Layer 7 of a small transformer language model trained on English Wikipedia (10 layers, counted from 0, width 128).
A neuron's activation on a vector x is GELU(weights . x + bias), where the dot is the dot product.

Input weights of the MLP neurons that the questions are about. A number n stands for n times 0.0029.
n3 (bias -0.144): 142 64 -43 35 74 -117 7 -93 128 14 -15 -25 -83 82 -105 -102 -102 40 -363 178 165 -135 -72 86 -57 -43 199 -79 138 154 185 -30 37 4 91 -11 -47 -53 125 0 110 -34 -64 346 11 22 145 -70 -51 -48 127 -75 -99 231 -154 -115 214 -125 180 77 -69 97 -40 19 -88 68 -34 -173 -15 169 -82 -117 -7 127 75 -196 53 -86 -33 -130 -70 -11 7 -190 25 -192 -126 75 91 18 41 -182 180 -323 11 0 -136 41 -23 -75 250 -202 -167 11 -264 91 -165 -79 -70 -11 64 -131 -167 -146 -47 4 64 -29 28 219 -35 117 159 4 19 -301 -100 -52
n32 (bias -0.151): 17 -169 -20 10 -56 0 218 47 173 159 170 82 60 -108 -56 92 -134 182 11 143 89 -137 146 -98 171 37 33 188 129 30 254 11 -59 -136 -31 -46 81 -133 -117 87 107 -132 32 -43 -163 51 179 -35 62 28 78 -215 -165 -14 -91 -23 -156 -135 -24 115 -7 -11 -88 -10 -38 74 -46 -225 -124 137 -170 -117 52 -4 -57 174 89 81 156 192 187 -86 -174 -107 27 -177 -94 112 -49 -3 21 -50 -179 -112 -21 -81 28 100 -25 -85 -33 211 136 -17 -36 -16 198 35 179 163 14 126 -136 -102 -47 -85 32 -64 -281 192 -110 17 -78 21 -170 102 182 70
n164 (bias -0.182): 0 -198 -152 -86 -98 107 -197 35 -139 7 72 88 177 3 -58 -21 -70 -157 -51 29 -79 -45 -234 0 -7 -28 66 129 -186 -130 33 -161 4 22 0 7 119 123 156 116 7 96 -70 212 -218 145 10 11 86 192 0 -81 18 -48 -113 190 -176 -240 -18 34 -35 -124 4 -58 65 15 41 43 175 116 18 -154 -86 109 -45 203 158 -18 69 7 234 186 14 -211 49 -231 -193 128 -55 -98 -11 -45 127 86 149 112 -173 126 34 -59 -93 30 138 -94 -108 -93 19 -29 -160 -28 63 263 48 -154 87 44 15 268 -38 -11 122 249 -115 211 177 -81 51 -167
n166 (bias -0.253): -97 -71 15 -30 171 191 -160 109 45 81 62 140 47 -202 -40 -46 -244 -61 55 -4 61 -15 135 -55 44 158 364 130 -48 22 206 110 -148 -191 -99 47 11 72 -190 -50 -92 -187 -79 194 7 102 145 -31 -153 -4 182 49 -27 -143 -122 7 8 182 62 -76 -38 -211 38 66 -120 -272 -55 -8 261 -32 -81 4 -46 58 -82 167 129 -224 124 -43 251 -115 -103 169 142 143 -49 -278 92 45 -221 26 -15 -7 12 113 85 19 64 -98 -140 -348 152 -12 -16 162 -209 24 -69 53 -206 -23 -175 251 7 87 137 8 -29 8 152 -11 99 121 55 -181 11 249
n190 (bias -0.228): 11 15 -81 50 0 26 14 176 123 47 260 -122 -115 -131 238 163 19 15 -171 8 112 -43 120 53 -58 -146 213 -19 101 -103 162 -61 94 50 103 57 -18 -12 11 136 213 -263 115 -73 242 -155 -7 -151 -15 -223 335 -66 -37 8 -88 202 56 -66 -135 -172 51 -144 -29 -26 -128 -50 65 177 -201 -215 -87 249 168 -36 7 41 -68 229 34 64 -79 -104 248 11 -156 -143 -278 -23 104 -142 -38 258 -4 54 219 14 -30 -26 252 4 -25 -163 -61 136 19 11 74 -195 53 81 -100 -44 23 126 84 -73 8 -4 132 102 -21 4 0 -87 193 -130 -85 53
n205 (bias -0.160): 29 -84 -99 -176 -75 15 211 -55 47 4 41 11 -164 -94 25 0 -214 11 -72 200 -197 -162 27 -68 204 36 -54 165 25 -256 -94 -84 8 -320 66 -228 -15 -147 -87 -53 -4 -96 141 18 159 29 -74 117 104 19 -48 -29 -60 -42 -213 7 -4 -69 26 241 238 -178 216 188 11 54 -73 -82 156 12 109 -89 60 -8 -69 98 64 190 207 -222 -64 171 -4 -104 -69 -327 73 -182 18 -131 -8 -87 161 -21 38 67 105 22 -74 88 -25 -128 110 15 -120 93 23 202 39 33 -180 -33 -151 -164 -69 275 -49 -172 -136 -109 130 25 -211 275 -23 -118 35 121
n237 (bias -0.171): 128 118 48 138 25 -17 112 -44 81 -30 -127 -82 29 -58 149 124 -7 97 92 -85 42 54 169 -124 -159 -92 -88 -32 87 63 63 291 -134 11 -41 -39 -122 11 -71 -95 -98 -248 68 105 104 -89 -92 162 166 88 51 208 -38 32 -139 -306 -101 65 129 62 -209 35 -137 42 10 -122 115 -32 -101 -87 60 -14 -129 173 17 -112 37 32 4 -18 63 150 45 125 -58 -95 -170 -67 206 -82 162 -20 106 147 -137 39 -84 -49 -177 -78 -50 -47 46 263 -15 -177 -298 -171 -73 -96 -168 -124 94 153 197 -14 -43 86 -71 -320 10 30 25 -70 -57 71 -92 49
n239 (bias -0.110): 17 14 55 64 -25 126 -27 -107 -14 -54 -121 -287 155 31 173 -45 -212 108 -193 -121 81 -132 -225 -296 204 123 -92 155 101 -127 181 0 57 84 -142 4 -127 80 -10 -174 -39 80 172 123 166 73 69 -156 45 160 80 -27 -162 -47 43 -47 -71 -196 32 143 -72 -54 17 103 21 -83 185 102 -28 -268 223 17 -231 19 -27 174 -24 -57 -60 -121 -49 60 70 -81 164 -110 -162 -57 -91 -62 138 24 134 54 213 113 141 -35 -117 104 -138 -18 -100 110 106 60 -202 -4 -3 -7 181 108 87 -47 72 -212 75 28 -177 199 53 -51 -72 -32 4 -32 -10 -67
n249 (bias -0.152): -82 -122 95 30 -51 272 149 -75 168 74 0 -91 -103 -116 124 -122 -249 50 -16 -113 23 -112 243 82 48 -113 -82 206 11 224 163 -196 78 60 -152 126 -94 -48 -30 -86 0 -88 288 -26 37 -114 -29 229 0 133 15 -19 -27 28 197 0 -124 36 104 -4 -197 -161 129 4 66 20 72 77 -142 101 -280 -8 -100 163 -8 -128 -148 -177 -121 27 -178 -15 19 -123 -94 -136 147 -35 -63 211 -86 150 -91 -63 187 69 -46 -4 -36 79 -78 -44 117 113 257 52 -64 -95 -237 -38 -127 256 -36 158 38 205 432 27 58 27 -105 -141 -159 168 52 -122 -98 -234
n258 (bias -0.085): 69 -85 92 -170 84 -37 -267 18 55 18 8 -74 -23 -205 -18 -4 4 49 -23 122 15 -189 253 -19 35 147 -40 298 116 240 -129 -54 -213 -93 -197 -104 308 -59 7 -338 350 210 0 -18 -113 -59 99 -46 123 42 155 44 -109 140 -203 50 8 89 -23 94 -15 -115 85 118 -30 50 -35 125 105 126 4 -34 -30 -472 121 87 51 -73 -178 -8 136 154 130 -113 7 -11 -180 88 61 195 91 -183 33 -36 38 -75 -147 -15 12 -35 -97 12 76 -49 -168 4 -102 -8 18 -52 -62 -4 -129 -31 -110 62 169 4 48 -103 -50 217 47 42 287 -46 -64 34
n312 (bias -0.203): -46 -83 -228 -43 -41 231 111 -61 75 124 -56 4 -196 172 24 -328 -68 158 -79 -86 55 28 -92 -105 -252 -54 -82 68 -117 11 7 56 112 76 0 -23 97 88 14 67 48 -23 -15 -150 -7 91 69 45 150 -82 -145 -7 33 -57 132 -66 -129 -217 70 -246 54 11 14 52 33 61 141 -163 4 -77 -138 -128 -195 -96 7 -7 35 -83 -7 343 -11 99 -4 59 136 -48 -184 217 148 -133 26 -79 -33 25 -71 73 -122 33 -65 75 268 398 -198 -74 130 -53 38 237 -10 305 -102 102 -34 -53 72 -11 -154 127 -75 -34 0 -4 285 205 213 -30 80 15
n348 (bias -0.135): 163 81 309 -83 -125 -22 92 84 -127 -101 136 48 42 55 124 37 -146 -15 -141 132 41 4 163 -163 46 120 -90 -208 309 -161 -53 -95 -11 318 -200 23 117 -4 -65 -75 -139 -151 103 -123 -47 122 35 91 -89 -329 107 -168 -176 -147 237 28 105 177 71 -340 -33 183 -88 177 -154 15 123 -199 26 -4 -64 74 34 -210 -120 113 93 241 26 45 -154 56 59 71 95 23 121 164 157 -84 208 -69 4 -97 121 7 56 -135 -47 -42 57 -128 163 -188 62 -57 234 -126 -28 -15 -81 -82 -19 -34 80 -34 84 144 56 -155 -28 79 -54 -27 39 -38 56 64
n360 (bias -0.137): 137 63 -189 -67 -92 -36 203 -36 169 10 77 90 -63 -89 107 119 -7 -22 -222 -29 149 88 -440 85 38 -106 -127 -93 -56 284 37 -82 44 49 -176 -56 -89 -110 95 88 -124 -23 179 124 -176 150 96 84 -137 -7 68 -25 105 -26 26 -17 -259 -71 -149 -114 57 104 -139 -242 4 -90 -56 241 91 95 4 72 -11 4 -103 26 209 52 51 -18 -51 -229 -187 58 216 -66 85 15 21 338 -121 -117 -103 -56 81 -24 -15 -237 -109 -45 -101 -38 -4 -110 91 -63 -49 -212 -127 57 34 119 -124 234 106 -30 -15 -68 -55 -62 75 70 -15 -15 206 45 45 62
n441 (bias -0.177): -186 -112 -63 58 175 90 21 59 -7 43 221 -4 -4 -114 86 -134 27 -236 -153 -61 15 91 58 80 -133 -11 11 -8 -123 165 46 42 -4 -23 -52 -15 -143 12 -135 -141 -91 8 451 -48 91 137 89 -125 187 206 96 66 -38 210 -154 -93 197 -47 -94 102 -314 103 67 -285 -19 -108 -155 -8 -38 256 -57 -60 -56 232 154 -144 72 293 23 -141 -204 -87 -63 -60 -150 0 -170 -111 40 55 -30 -217 96 -87 23 -174 113 196 -125 108 -101 -82 95 99 -114 29 134 42 -29 74 143 -164 -117 31 33 15 54 37 125 88 170 167 -4 80 62 -201 60 179
n442 (bias -0.113): -41 -8 -205 -231 -101 158 62 11 -90 -59 289 -53 -103 -136 106 -31 147 165 -24 -86 66 0 -8 -153 328 -177 -97 36 215 -11 -86 154 55 -308 -156 67 23 141 -217 4 -81 -132 103 -90 -90 217 0 39 -31 -125 270 -60 8 16 256 -117 -81 -52 27 157 -23 -83 -19 -175 8 -71 12 70 -12 -121 -31 -196 27 -13 214 -51 -82 146 -133 86 -120 58 0 258 26 -8 163 35 251 57 23 169 -99 -22 -109 234 -143 -128 -60 107 -81 109 -305 276 0 74 40 20 -73 -156 95 268 -40 -126 139 28 39 30 8 184 117 220 -147 66 -52 -24 73 47
n449 (bias -0.285): 277 -27 47 61 -22 55 126 7 104 171 49 -395 -160 -109 -187 -48 -91 -44 253 -4 63 18 219 -11 -38 4 32 -27 11 57 -97 140 139 -219 -55 151 -177 -12 -65 -75 11 -153 148 0 -212 22 -252 11 44 -26 44 -185 -137 130 167 154 -231 -31 71 182 124 87 0 49 168 -57 -126 -116 166 -19 -4 199 -11 -28 163 -49 68 110 116 -11 -138 130 7 -159 -159 -52 0 238 18 152 -124 -61 18 -163 143 109 67 63 -112 -258 -174 -19 -49 101 -8 -185 66 144 35 -4 15 -202 92 133 7 8 91 66 151 56 227 11 0 -165 57 -30 -203 -19
n476 (bias -0.194): 90 -70 -7 104 -105 46 85 14 14 -7 -127 95 143 31 -146 -103 -158 225 -380 0 -57 -21 -137 -62 -22 38 -187 -59 -69 17 76 -99 -62 122 -42 -22 63 246 163 -36 -147 -52 114 -35 -139 71 -111 130 64 80 0 116 -25 -44 66 -187 -18 30 119 -7 -46 -22 -7 65 -148 118 240 -7 -86 135 116 107 -147 205 24 61 72 114 163 4 -349 115 241 -236 7 69 186 66 -216 221 163 -154 -162 -31 -80 -257 -111 183 48 -40 244 -89 69 -181 -127 17 60 26 102 -96 -55 -89 59 70 21 84 -59 35 -100 -43 -37 86 74 181 15 -139 14 -7
n490 (bias -0.182): -127 232 -26 122 58 4 -11 226 -123 0 128 11 39 -292 -139 11 -201 96 -59 39 -188 41 16 82 28 165 52 71 -96 172 54 141 -128 -40 -121 125 -221 132 160 163 12 210 -4 -30 52 -34 -138 155 69 -218 269 -38 281 87 74 -222 -189 44 8 -153 57 -66 11 -85 -62 -12 115 151 -207 44 -19 54 12 66 60 -62 129 126 23 -109 -50 -142 30 169 -86 -178 94 31 -15 -207 -35 -258 -94 -103 89 109 -46 27 -383 -43 -15 24 160 283 -212 118 -32 -110 -120 125 51 -4 -139 31 4 -47 219 -185 0 -66 11 111 59 159 -99 -8 -192 233
n496 (bias -0.234): 11 -117 -36 249 -15 95 45 83 -64 -78 37 -113 -182 -79 -151 15 -83 84 71 30 48 175 -19 -176 -84 43 -93 -190 28 35 -11 -90 -93 4 15 177 50 -123 286 268 137 -8 -45 154 82 22 97 11 315 30 25 130 -11 -95 15 -318 -144 -99 155 150 264 -64 47 4 22 -34 15 152 -62 162 -97 165 52 -60 43 97 92 -151 41 45 -129 -85 237 158 0 -145 14 26 -123 191 78 -104 83 -81 317 -98 122 -96 -199 -155 21 12 79 33 -207 32 -258 -45 -150 178 34 146 -38 41 -25 -174 -45 221 36 216 7 -153 -91 -4 -110 68 70 63
n503 (bias -0.161): -7 76 196 50 56 -62 -45 79 25 81 -48 164 -42 -68 -39 -190 -106 40 207 157 52 54 -23 -19 -149 -303 -68 216 -74 -162 45 -41 60 -42 -51 -75 -32 -84 -32 -97 22 -221 117 -79 -75 -22 -38 56 33 52 -25 32 270 46 282 -115 226 -99 -70 -224 112 26 181 231 -4 -4 -179 130 -7 -27 71 -22 22 -92 201 63 -138 200 19 -82 -85 391 -186 26 -151 -216 -72 -312 159 22 130 -29 -80 -4 -67 -17 4 -48 77 -94 -60 119 -153 33 115 275 39 -57 10 -33 -57 249 80 23 94 -208 -102 -15 -186 108 38 -160 -4 -97 15 -181 -111 -45

Each question shows a token from some text and the vector x that enters the MLP there. A number n stands for n times 0.011.

" ": -57 -37 -150 16 -34 1 1 -21 -1 -31 -136 91 104 -33 -97 -75 -91 225 -60 -77 -82 -3 160 34 72 75 120 -14 32 -90 51 -34 116 10 27 -188 -161 -35 -82 101 -112 -17 -99 21 17 128 147 -219 -141 -97 -49 49 25 97 76 59 -1 67 12 123 100 141 13 77 210 -217 124 -229 3 16 83 65 242 85 43 128 -115 -42 65 -52 -51 248 -141 73 151 -176 7 -211 160 -199 -90 -75 154 79 -3 73 20 -46 -32 133 45 -80 138 -49 -23 -121 -143 -163 -13 -8 154 73 34 7 -115 12 -77 28 -107 -131 -243 -32 63 -83 -40 62 53 3
Which neuron fires most, and how strongly? n205, at about 6.9

" |": -19 -117 -50 133 -13 86 -21 82 10 -61 -18 170 -17 96 -203 71 114 291 20 -64 -86 4 63 146 -27 -1 -36 -50 -99 -31 -94 179 85 103 148 -96 213 51 69 -168 158 67 -166 -141 -28 45 29 -172 -131 25 16 58 74 42 -11 -5 -45 -53 -66 12 -61 81 68 -85 114 -166 41 -37 8 136 -162 61 49 -290 -103 -34 59 59 -5 -103 -141 78 -56 107 100 122 23 -125 140 -4 -166 -120 53 38 -77 44 -22 11 -35 71 -47 63 98 11 -70 -52 -107 89 -54 26 169 -8 123 58 -167 99 -117 38 34 -91 -53 -22 -9 -61 -3 -214 95 -44
Which neuron fires most, and how strongly? n258, at about 5.4

"s": -2 -127 -150 119 -71 -65 -69 -3 2 23 -193 4 14 100 -272 3 137 163 -14 -222 -22 90 2 141 -83 0 -25 -51 -48 -32 -88 -78 134 153 236 -159 -67 -35 -247 -48 194 -42 8 13 111 51 28 -32 -43 -103 7 106 94 145 89 18 -47 191 -28 12 86 69 -89 5 156 102 -37 -80 111 141 28 39 174 -109 23 35 -153 -63 175 -60 -105 240 -103 -21 82 25 127 -126 -7 -136 -89 6 -116 80 -27 107 127 38 85 28 70 55 13 20 66 -145 9 97 -54 -76 108 -77 75 26 -235 -91 20 80 56 36 -218 60 -94 -224 -86 -108 -86 -77
Which of these neurons fires most? n503

" (": 122 -126 -153 -30 -170 -32 -17 -67 -46 -100 -162 17 -61 30 -270 38 19 94 -38 10 184 -49 199 87 14 -9 -91 -45 -107 109 69 -5 16 152 72 -47 34 62 -108 17 118 94 -189 -7 50 160 254 -170 -193 -176 -15 81 3 -44 93 132 -122 91 -93 70 -69 221 -12 78 134 -84 45 5 -20 89 -46 83 -38 -44 -101 -4 -69 100 -45 0 83 137 -119 46 114 -4 56 -114 -23 18 -106 133 138 74 -64 5 -24 108 -94 58 88 -27 53 -57 -123 -27 159 48 -6 -28 116 -59 -104 -71 -131 131 109 -22 -45 -14 -25 28 -353 -112 -100 -3 49 -20
Which of these neurons fires most? n32

"ick": 40 -159 -79 67 -78 -19 -44 11 -89 -46 -32 257 -65 16 -114 77 190 17 -30 -80 -55 117 -6 59 129 10 -84 -72 -146 202 -34 34 106 71 146 -6 -61 88 -149 49 246 -198 80 -44 42 56 134 -117 -112 -109 -32 22 111 -77 108 61 -176 144 6 53 -154 55 -83 -178 22 -86 189 -192 -17 21 109 -102 8 -146 -176 15 34 84 -1 -15 -93 157 -91 92 85 -3 37 -29 225 -72 -153 60 -90 174 -29 15 -12 33 54 119 114 -41 69 38 -65 25 -53 55 -152 126 192 -67 30 -21 -86 66 138 -54 -32 -57 -141 59 -196 -61 -63 -22 -126 -35
Which of these neurons fires most? n442

"qua": -5 -168 -152 101 -149 49 11 -83 -93 -58 -92 -25 61 12 -197 99 146 138 -155 -146 -91 -73 97 29 -84 51 229 -46 -82 64 113 130 104 163 137 46 32 56 32 12 -8 -41 -114 39 -69 -94 67 -50 21 37 -82 -95 72 -10 78 -157 -165 31 -48 98 158 44 -23 127 231 156 29 -56 54 51 -64 -106 51 -4 68 61 -61 -37 29 -10 -53 -20 -163 -30 209 78 -102 -155 52 13 -225 64 -52 207 44 169 -111 -65 100 41 39 170 -46 39 -27 -47 86 64 -21 -81 155 -28 98 -71 -124 -2 261 200 -239 -137 -140 -89 -12 -171 -109 -182 -57 -38
Which three neurons fire most, strongest first? n312, n164, n32

"t": -32 -153 -96 64 -78 21 -98 -96 -195 -66 -162 167 -73 109 -165 31 85 -6 23 52 -241 -87 19 7 83 -225 188 110 -88 78 -26 32 32 141 297 -80 128 -205 -68 49 -9 242 138 -63 16 107 54 -174 -171 15 -167 -53 -88 -35 82 141 38 27 52 -4 -46 92 -130 -15 149 -94 -28 26 -20 104 76 10 83 -45 3 192 -154 -25 125 -105 -16 82 2 54 -38 45 2 -38 18 -51 -147 -30 -146 97 -20 88 -82 11 -6 162 -91 34 143 166 139 -145 0 -55 8 -43 189 66 -3 110 -15 114 61 -113 -24 46 -98 5 -161 -150 -162 161 -78 20
Which of these neurons fires most? n164

" Total": -5 -38 -167 74 -223 -101 -70 9 -65 21 -3 -23 22 169 -8 51 69 213 -68 -46 -71 -105 172 64 75 -110 149 -205 -90 -111 1 176 137 191 -25 -143 -72 -77 -14 -62 35 15 -95 -102 93 56 122 -63 -111 -2 -32 108 87 5 -8 74 -77 199 21 135 -93 178 -128 31 1 94 112 116 -5 117 -19 68 51 -116 0 14 -126 108 112 -110 -180 93 -45 -109 -34 129 9 -145 153 -99 -255 -46 -82 107 -37 156 -17 92 57 108 41 -45 108 103 115 -94 -70 36 -76 -7 209 47 54 -76 -133 -133 23 154 -180 -22 -214 -118 -70 -147 22 -74 -28 33
Which of these neurons fires most? n190

"-": -9 -163 -190 50 -54 -76 -46 -64 16 -184 -19 -46 -54 60 -117 -32 108 67 -112 -103 143 35 113 116 183 185 50 68 -110 149 26 75 112 90 225 72 37 171 -83 74 61 31 -99 10 -36 45 59 -94 -74 -128 -129 12 29 27 107 133 -166 103 27 77 -144 152 -38 -173 -20 -53 104 -85 -69 132 -28 -117 21 -141 -36 -17 32 -15 20 123 28 194 -109 -31 81 -70 40 -6 -17 -100 -142 -59 39 106 -115 23 100 135 48 -2 8 118 59 108 -84 8 -96 160 26 -91 112 -16 -75 -80 -147 156 68 -46 6 -39 -291 -35 -258 -150 -142 -13 41 34
Which of these neurons fires most? n32

" Lo": -133 -137 -110 75 -171 -56 -112 -243 -55 -135 -196 129 -124 29 -313 90 78 117 -39 -18 81 83 83 8 50 96 -63 -172 -80 239 -124 58 64 160 87 -31 51 77 -58 81 70 100 40 11 115 24 113 9 -86 -112 -139 79 52 -12 -20 -45 -190 239 13 84 22 192 51 -17 102 23 70 -58 -57 32 -49 -28 101 -88 57 -16 12 12 -73 69 -146 90 -8 161 122 57 -99 35 61 -34 -71 28 -22 119 -53 136 67 40 -126 26 -87 3 -75 131 -84 -42 -16 125 -131 -17 205 48 29 61 -147 3 48 -107 -100 99 -111 -85 -313 -136 -17 67 49 92
Which neuron fires most, and how strongly? n496, at about 7.6

"I": 93 -62 -111 144 -79 -191 -145 22 -121 -83 -47 108 -37 141 -221 136 30 49 -60 -97 14 -22 225 -63 -18 -125 46 -58 29 55 27 42 102 118 198 -104 109 43 100 35 9 152 -94 -32 48 22 135 -39 152 52 -42 11 -29 48 -112 162 27 155 121 -64 202 147 -79 23 179 37 -71 -158 20 54 68 -234 169 -73 -14 57 82 68 127 -116 -90 85 -29 9 137 -119 -28 -184 10 -91 9 -62 -95 38 -92 -102 -34 -80 10 45 21 0 49 14 234 -99 41 51 -91 17 91 -78 -36 -90 -107 98 -15 233 -42 1 -216 -209 -38 -287 -127 18 -128 -125
Which neuron fires most, and how strongly? n3, at about 2.4

"In": 98 -39 -59 -63 -137 -1 -119 -38 8 -51 -122 72 -102 102 -173 -2 51 239 -98 -111 17 -5 100 2 58 -98 -84 -137 -72 11 87 14 176 30 118 190 31 -28 15 -94 123 204 -8 -103 27 -121 -77 -122 -237 -120 -63 48 174 -39 42 71 84 95 23 87 38 136 59 70 -25 -40 29 76 19 105 -101 35 14 -134 7 97 19 29 54 -206 -99 226 -214 -72 -26 115 -50 -34 124 22 -153 18 -23 -21 -136 199 -59 -10 71 6 13 144 -75 62 84 -67 -1 66 -28 91 227 134 84 27 -183 -43 116 19 -39 -44 -222 -2 -227 -100 36 -66 -61 -29
The two highest activations, in order: n503, n442

"07": 93 -27 -6 136 -75 -64 -66 -5 45 -52 -66 -86 -126 124 -134 38 224 122 -86 -109 -126 100 132 129 29 -67 176 30 125 -31 77 17 317 77 139 -62 9 10 -81 8 57 -203 -54 -82 65 37 69 -46 -114 -73 -12 161 159 12 -18 64 -31 122 -40 -75 6 10 77 19 -90 -18 -1 -122 115 -72 -220 107 36 -118 -17 71 -51 245 0 -99 -218 236 -114 33 -103 -72 38 -20 -23 -26 -61 38 61 77 -133 -35 -38 -59 -23 131 16 -20 -43 148 134 -126 -55 12 -49 -1 216 5 77 112 -161 19 154 -86 -84 42 -156 -86 -128 -232 -161 -83 -83 86
The two highest activations, in order: n190, n503

"d": 96 -142 26 50 -211 -8 21 12 -19 -141 -190 117 -16 156 -406 26 121 -67 -100 -61 -28 -2 29 -112 18 1 111 -101 -70 81 100 -80 120 55 144 -15 128 82 -137 26 -67 40 -142 -197 46 43 168 -191 -97 75 -75 41 122 100 72 4 -139 35 -52 -31 -9 86 -32 -148 206 -219 -55 -78 -65 92 163 31 44 -71 -69 -56 39 149 -70 -60 -40 86 44 -19 174 130 -29 -91 90 98 -201 -3 -132 23 -18 189 5 102 -43 181 89 34 84 8 40 45 5 -173 -118 217 245 -2 5 55 -18 -61 155 21 -14 -25 -98 -23 -111 -162 -111 44 -76 -22
Which neuron fires most, and how strongly? n360, at about 3.6

" career": -16 -78 2 -15 -43 -98 -37 59 -51 -93 -16 109 -112 107 -77 194 50 171 -17 -34 -72 8 17 -5 124 61 35 -30 34 -41 121 123 127 184 85 10 -58 32 -45 -93 141 -35 60 43 56 13 130 -72 -223 -48 -52 -6 140 88 -16 -21 -142 99 -50 165 -16 118 51 -205 37 -30 99 58 -14 122 -124 -46 -70 -341 -71 23 -83 81 48 -33 -110 161 12 49 25 7 -23 -94 5 -59 -49 -24 75 7 18 104 108 67 -133 60 -45 -34 45 47 42 -55 23 26 -101 57 164 -104 73 -55 -309 79 83 -77 -69 -47 -113 13 -126 -21 12 -89 -26 5
Which of these neurons fires most? n490

".": 79 -31 -194 161 -202 -56 -4 74 -178 -71 -74 72 188 15 -218 -33 -49 120 -164 -133 -156 69 7 132 19 -39 6 -46 -164 -60 47 103 147 40 231 8 259 -8 149 -128 42 -55 -79 -116 -48 28 -30 -151 66 27 18 46 40 72 93 106 -86 219 -67 -22 8 35 -111 -109 6 16 -17 -19 -59 146 -167 24 -15 72 58 95 -83 67 94 -171 -89 170 -167 15 82 46 -51 -86 26 18 -145 -74 114 57 -24 224 36 25 -28 16 78 -28 111 -3 53 25 -9 37 39 34 259 59 -59 -172 -33 47 93 100 -114 -84 -29 -252 4 -107 -40 2 -127 -185
Which of these neurons fires most? n164

"|": -43 -83 -38 -8 -5 -2 -146 91 -21 -28 -2 90 -191 87 -81 198 67 175 -40 -102 -86 -38 162 3 107 8 60 -31 -22 -41 47 99 109 144 23 -63 -58 61 -56 -85 181 111 -104 -3 79 3 104 17 -328 14 -109 4 90 78 36 6 -113 103 -44 61 -19 104 81 -125 138 19 110 16 -20 154 -121 -38 -51 -286 4 100 -56 -36 43 -60 -119 172 -39 36 -1 -102 -65 -53 57 -72 -167 -27 148 35 11 66 -1 70 -65 2 -108 97 -24 -36 19 -92 2 -44 21 81 208 -100 58 15 -248 132 145 -7 -57 -30 28 -52 -124 -76 18 -95 53 4
Which of these neurons fires most? n258

"0": 68 -91 23 -16 -110 117 -137 11 -28 -190 -15 170 39 86 -156 5 66 286 -190 -78 -220 -117 163 44 -30 117 245 -171 -139 -80 -107 107 64 140 104 -58 137 206 11 -155 163 -44 25 -17 46 -43 -37 -106 -30 34 -176 78 27 60 26 103 -141 36 -21 32 -187 81 -19 -15 36 -15 -63 -89 4 84 -36 -28 -34 -115 18 45 -79 168 74 -15 -65 209 78 88 92 23 27 -116 -19 -135 -220 68 -43 76 35 75 119 132 -14 98 -91 -237 12 61 146 -91 -87 24 -44 -16 125 -66 57 79 -40 52 58 21 -91 75 -67 -176 -137 -31 -77 18 -7 -56
Which three neurons fire most, strongest first? n476, n166, n239

" C": 34 122 19 94 -59 -55 -137 -26 -55 -94 -145 15 -101 46 -130 -83 32 94 -33 -186 -71 -38 17 96 24 -109 76 -26 -92 -62 35 111 45 131 243 -102 132 21 83 -26 43 143 -118 -1 -67 126 124 -94 -226 -7 -216 117 -32 -101 169 168 54 -5 96 32 -80 122 6 -143 102 -87 16 -134 -58 -2 43 46 253 90 63 5 -33 19 33 54 -225 129 19 20 119 -36 -2 -51 -10 -109 -109 -133 -76 1 41 44 199 -30 44 64 -59 -73 110 27 49 -7 -23 -111 74 6 86 60 331 -93 -230 160 -67 191 -172 -78 -183 -75 28 -206 -76 -134 -27 39
Which of these neurons fires most? n476

" In": 19 -52 -92 -175 -179 -45 -150 -110 -52 -74 -124 26 -47 109 -161 126 -9 175 -119 -65 59 -18 100 22 48 -89 -26 -100 20 20 20 68 101 42 124 37 -95 42 -53 12 117 273 8 -136 31 -16 26 -138 -210 -45 -24 22 38 -66 115 116 40 139 37 51 -43 146 69 -13 8 -89 98 142 46 79 -18 21 46 -62 -17 82 -71 -16 131 -198 -213 198 -199 -39 29 145 -70 -60 119 -21 -164 12 -129 107 -51 164 9 34 53 67 -6 128 -106 66 125 -193 -111 112 2 -35 213 169 130 -60 -203 22 157 71 -79 19 -149 -18 -176 -205 25 17 -113 50
Which of these neurons fires most? n442

" the": 32 -114 -14 41 -9 12 -64 61 -79 -91 -20 98 -112 101 -232 203 64 188 33 -48 -76 -51 91 58 137 -23 73 -56 -64 8 65 -19 79 92 120 -82 -74 26 -72 -33 182 -62 -137 11 120 80 158 -105 -143 -79 -6 48 184 84 -31 -26 -87 140 -47 7 -66 50 166 -95 63 -25 161 43 65 131 -164 -22 -13 -328 17 51 -134 54 68 -35 -95 64 -16 43 -9 -35 -53 -25 -38 -39 -87 -16 130 47 31 90 -35 39 21 98 -56 -38 -41 87 48 -71 -64 -64 -23 68 140 6 86 -56 -249 92 177 -10 -124 -28 -257 -70 -27 -115 -15 -23 -19 -31
Which of these neurons fires most? n258

"j": -3 -219 -129 96 19 -121 -54 -89 -132 97 -55 143 27 127 -266 146 39 -36 -156 -130 -5 59 5 3 75 0 152 76 -53 251 96 159 65 148 72 -91 -62 5 -100 -3 182 62 -153 53 34 -54 9 -179 -172 42 -100 -43 10 11 120 21 -71 288 -88 -85 -37 -39 76 -61 146 -72 25 -43 2 -128 113 -60 80 -10 -155 -37 21 -35 23 57 31 79 -115 127 145 -27 -22 -88 -25 -98 -17 66 -204 81 -99 95 12 -5 -81 97 124 10 212 114 58 -116 15 116 -115 9 146 -11 68 133 -57 75 136 -12 -87 -8 41 53 -183 -365 -37 -48 -151 -17
The two highest activations, in order: n166, n490

"n": 91 -19 -160 139 35 34 70 -29 13 -153 -14 193 -17 62 -276 81 230 102 -136 -7 -51 -29 86 109 51 -27 58 -76 -102 96 7 48 -19 33 147 -47 -15 -45 164 112 3 45 -4 -91 150 -48 32 -106 -198 -132 55 108 146 2 19 83 -95 173 -127 -52 -41 46 72 -258 68 -104 -21 -149 -141 -40 -2 -28 129 -99 -19 -1 -121 189 -14 49 -232 -25 -177 11 195 30 23 -61 -50 12 -150 -24 -162 94 141 101 8 85 81 92 -41 55 47 205 28 -45 -43 64 -77 -50 122 -39 87 38 -46 23 135 -85 101 -19 -149 -87 23 -415 -45 -22 -50 -24
Which of these neurons fires most? n190

" On": 120 -88 -36 -19 0 -75 -92 28 -56 30 -57 -82 -84 72 -63 20 -32 110 15 -158 -59 -19 96 19 62 -23 -22 -51 -27 191 -3 117 251 186 -44 -58 68 -65 -110 -35 131 373 -41 -81 12 -85 2 -189 -243 14 -105 -10 86 -9 -21 133 -42 145 -67 157 -26 67 46 -113 21 -100 192 2 156 81 -15 -35 6 -193 -76 -89 -76 -33 -153 -43 -40 61 -155 -126 15 117 -37 -146 20 24 -58 168 18 100 186 28 50 73 12 85 -44 -20 -123 67 15 -98 11 71 36 149 179 22 83 -100 -175 6 125 -68 -18 94 -136 -79 -131 -107 74 -148 82 -13
The two highest activations, in order: n258, n239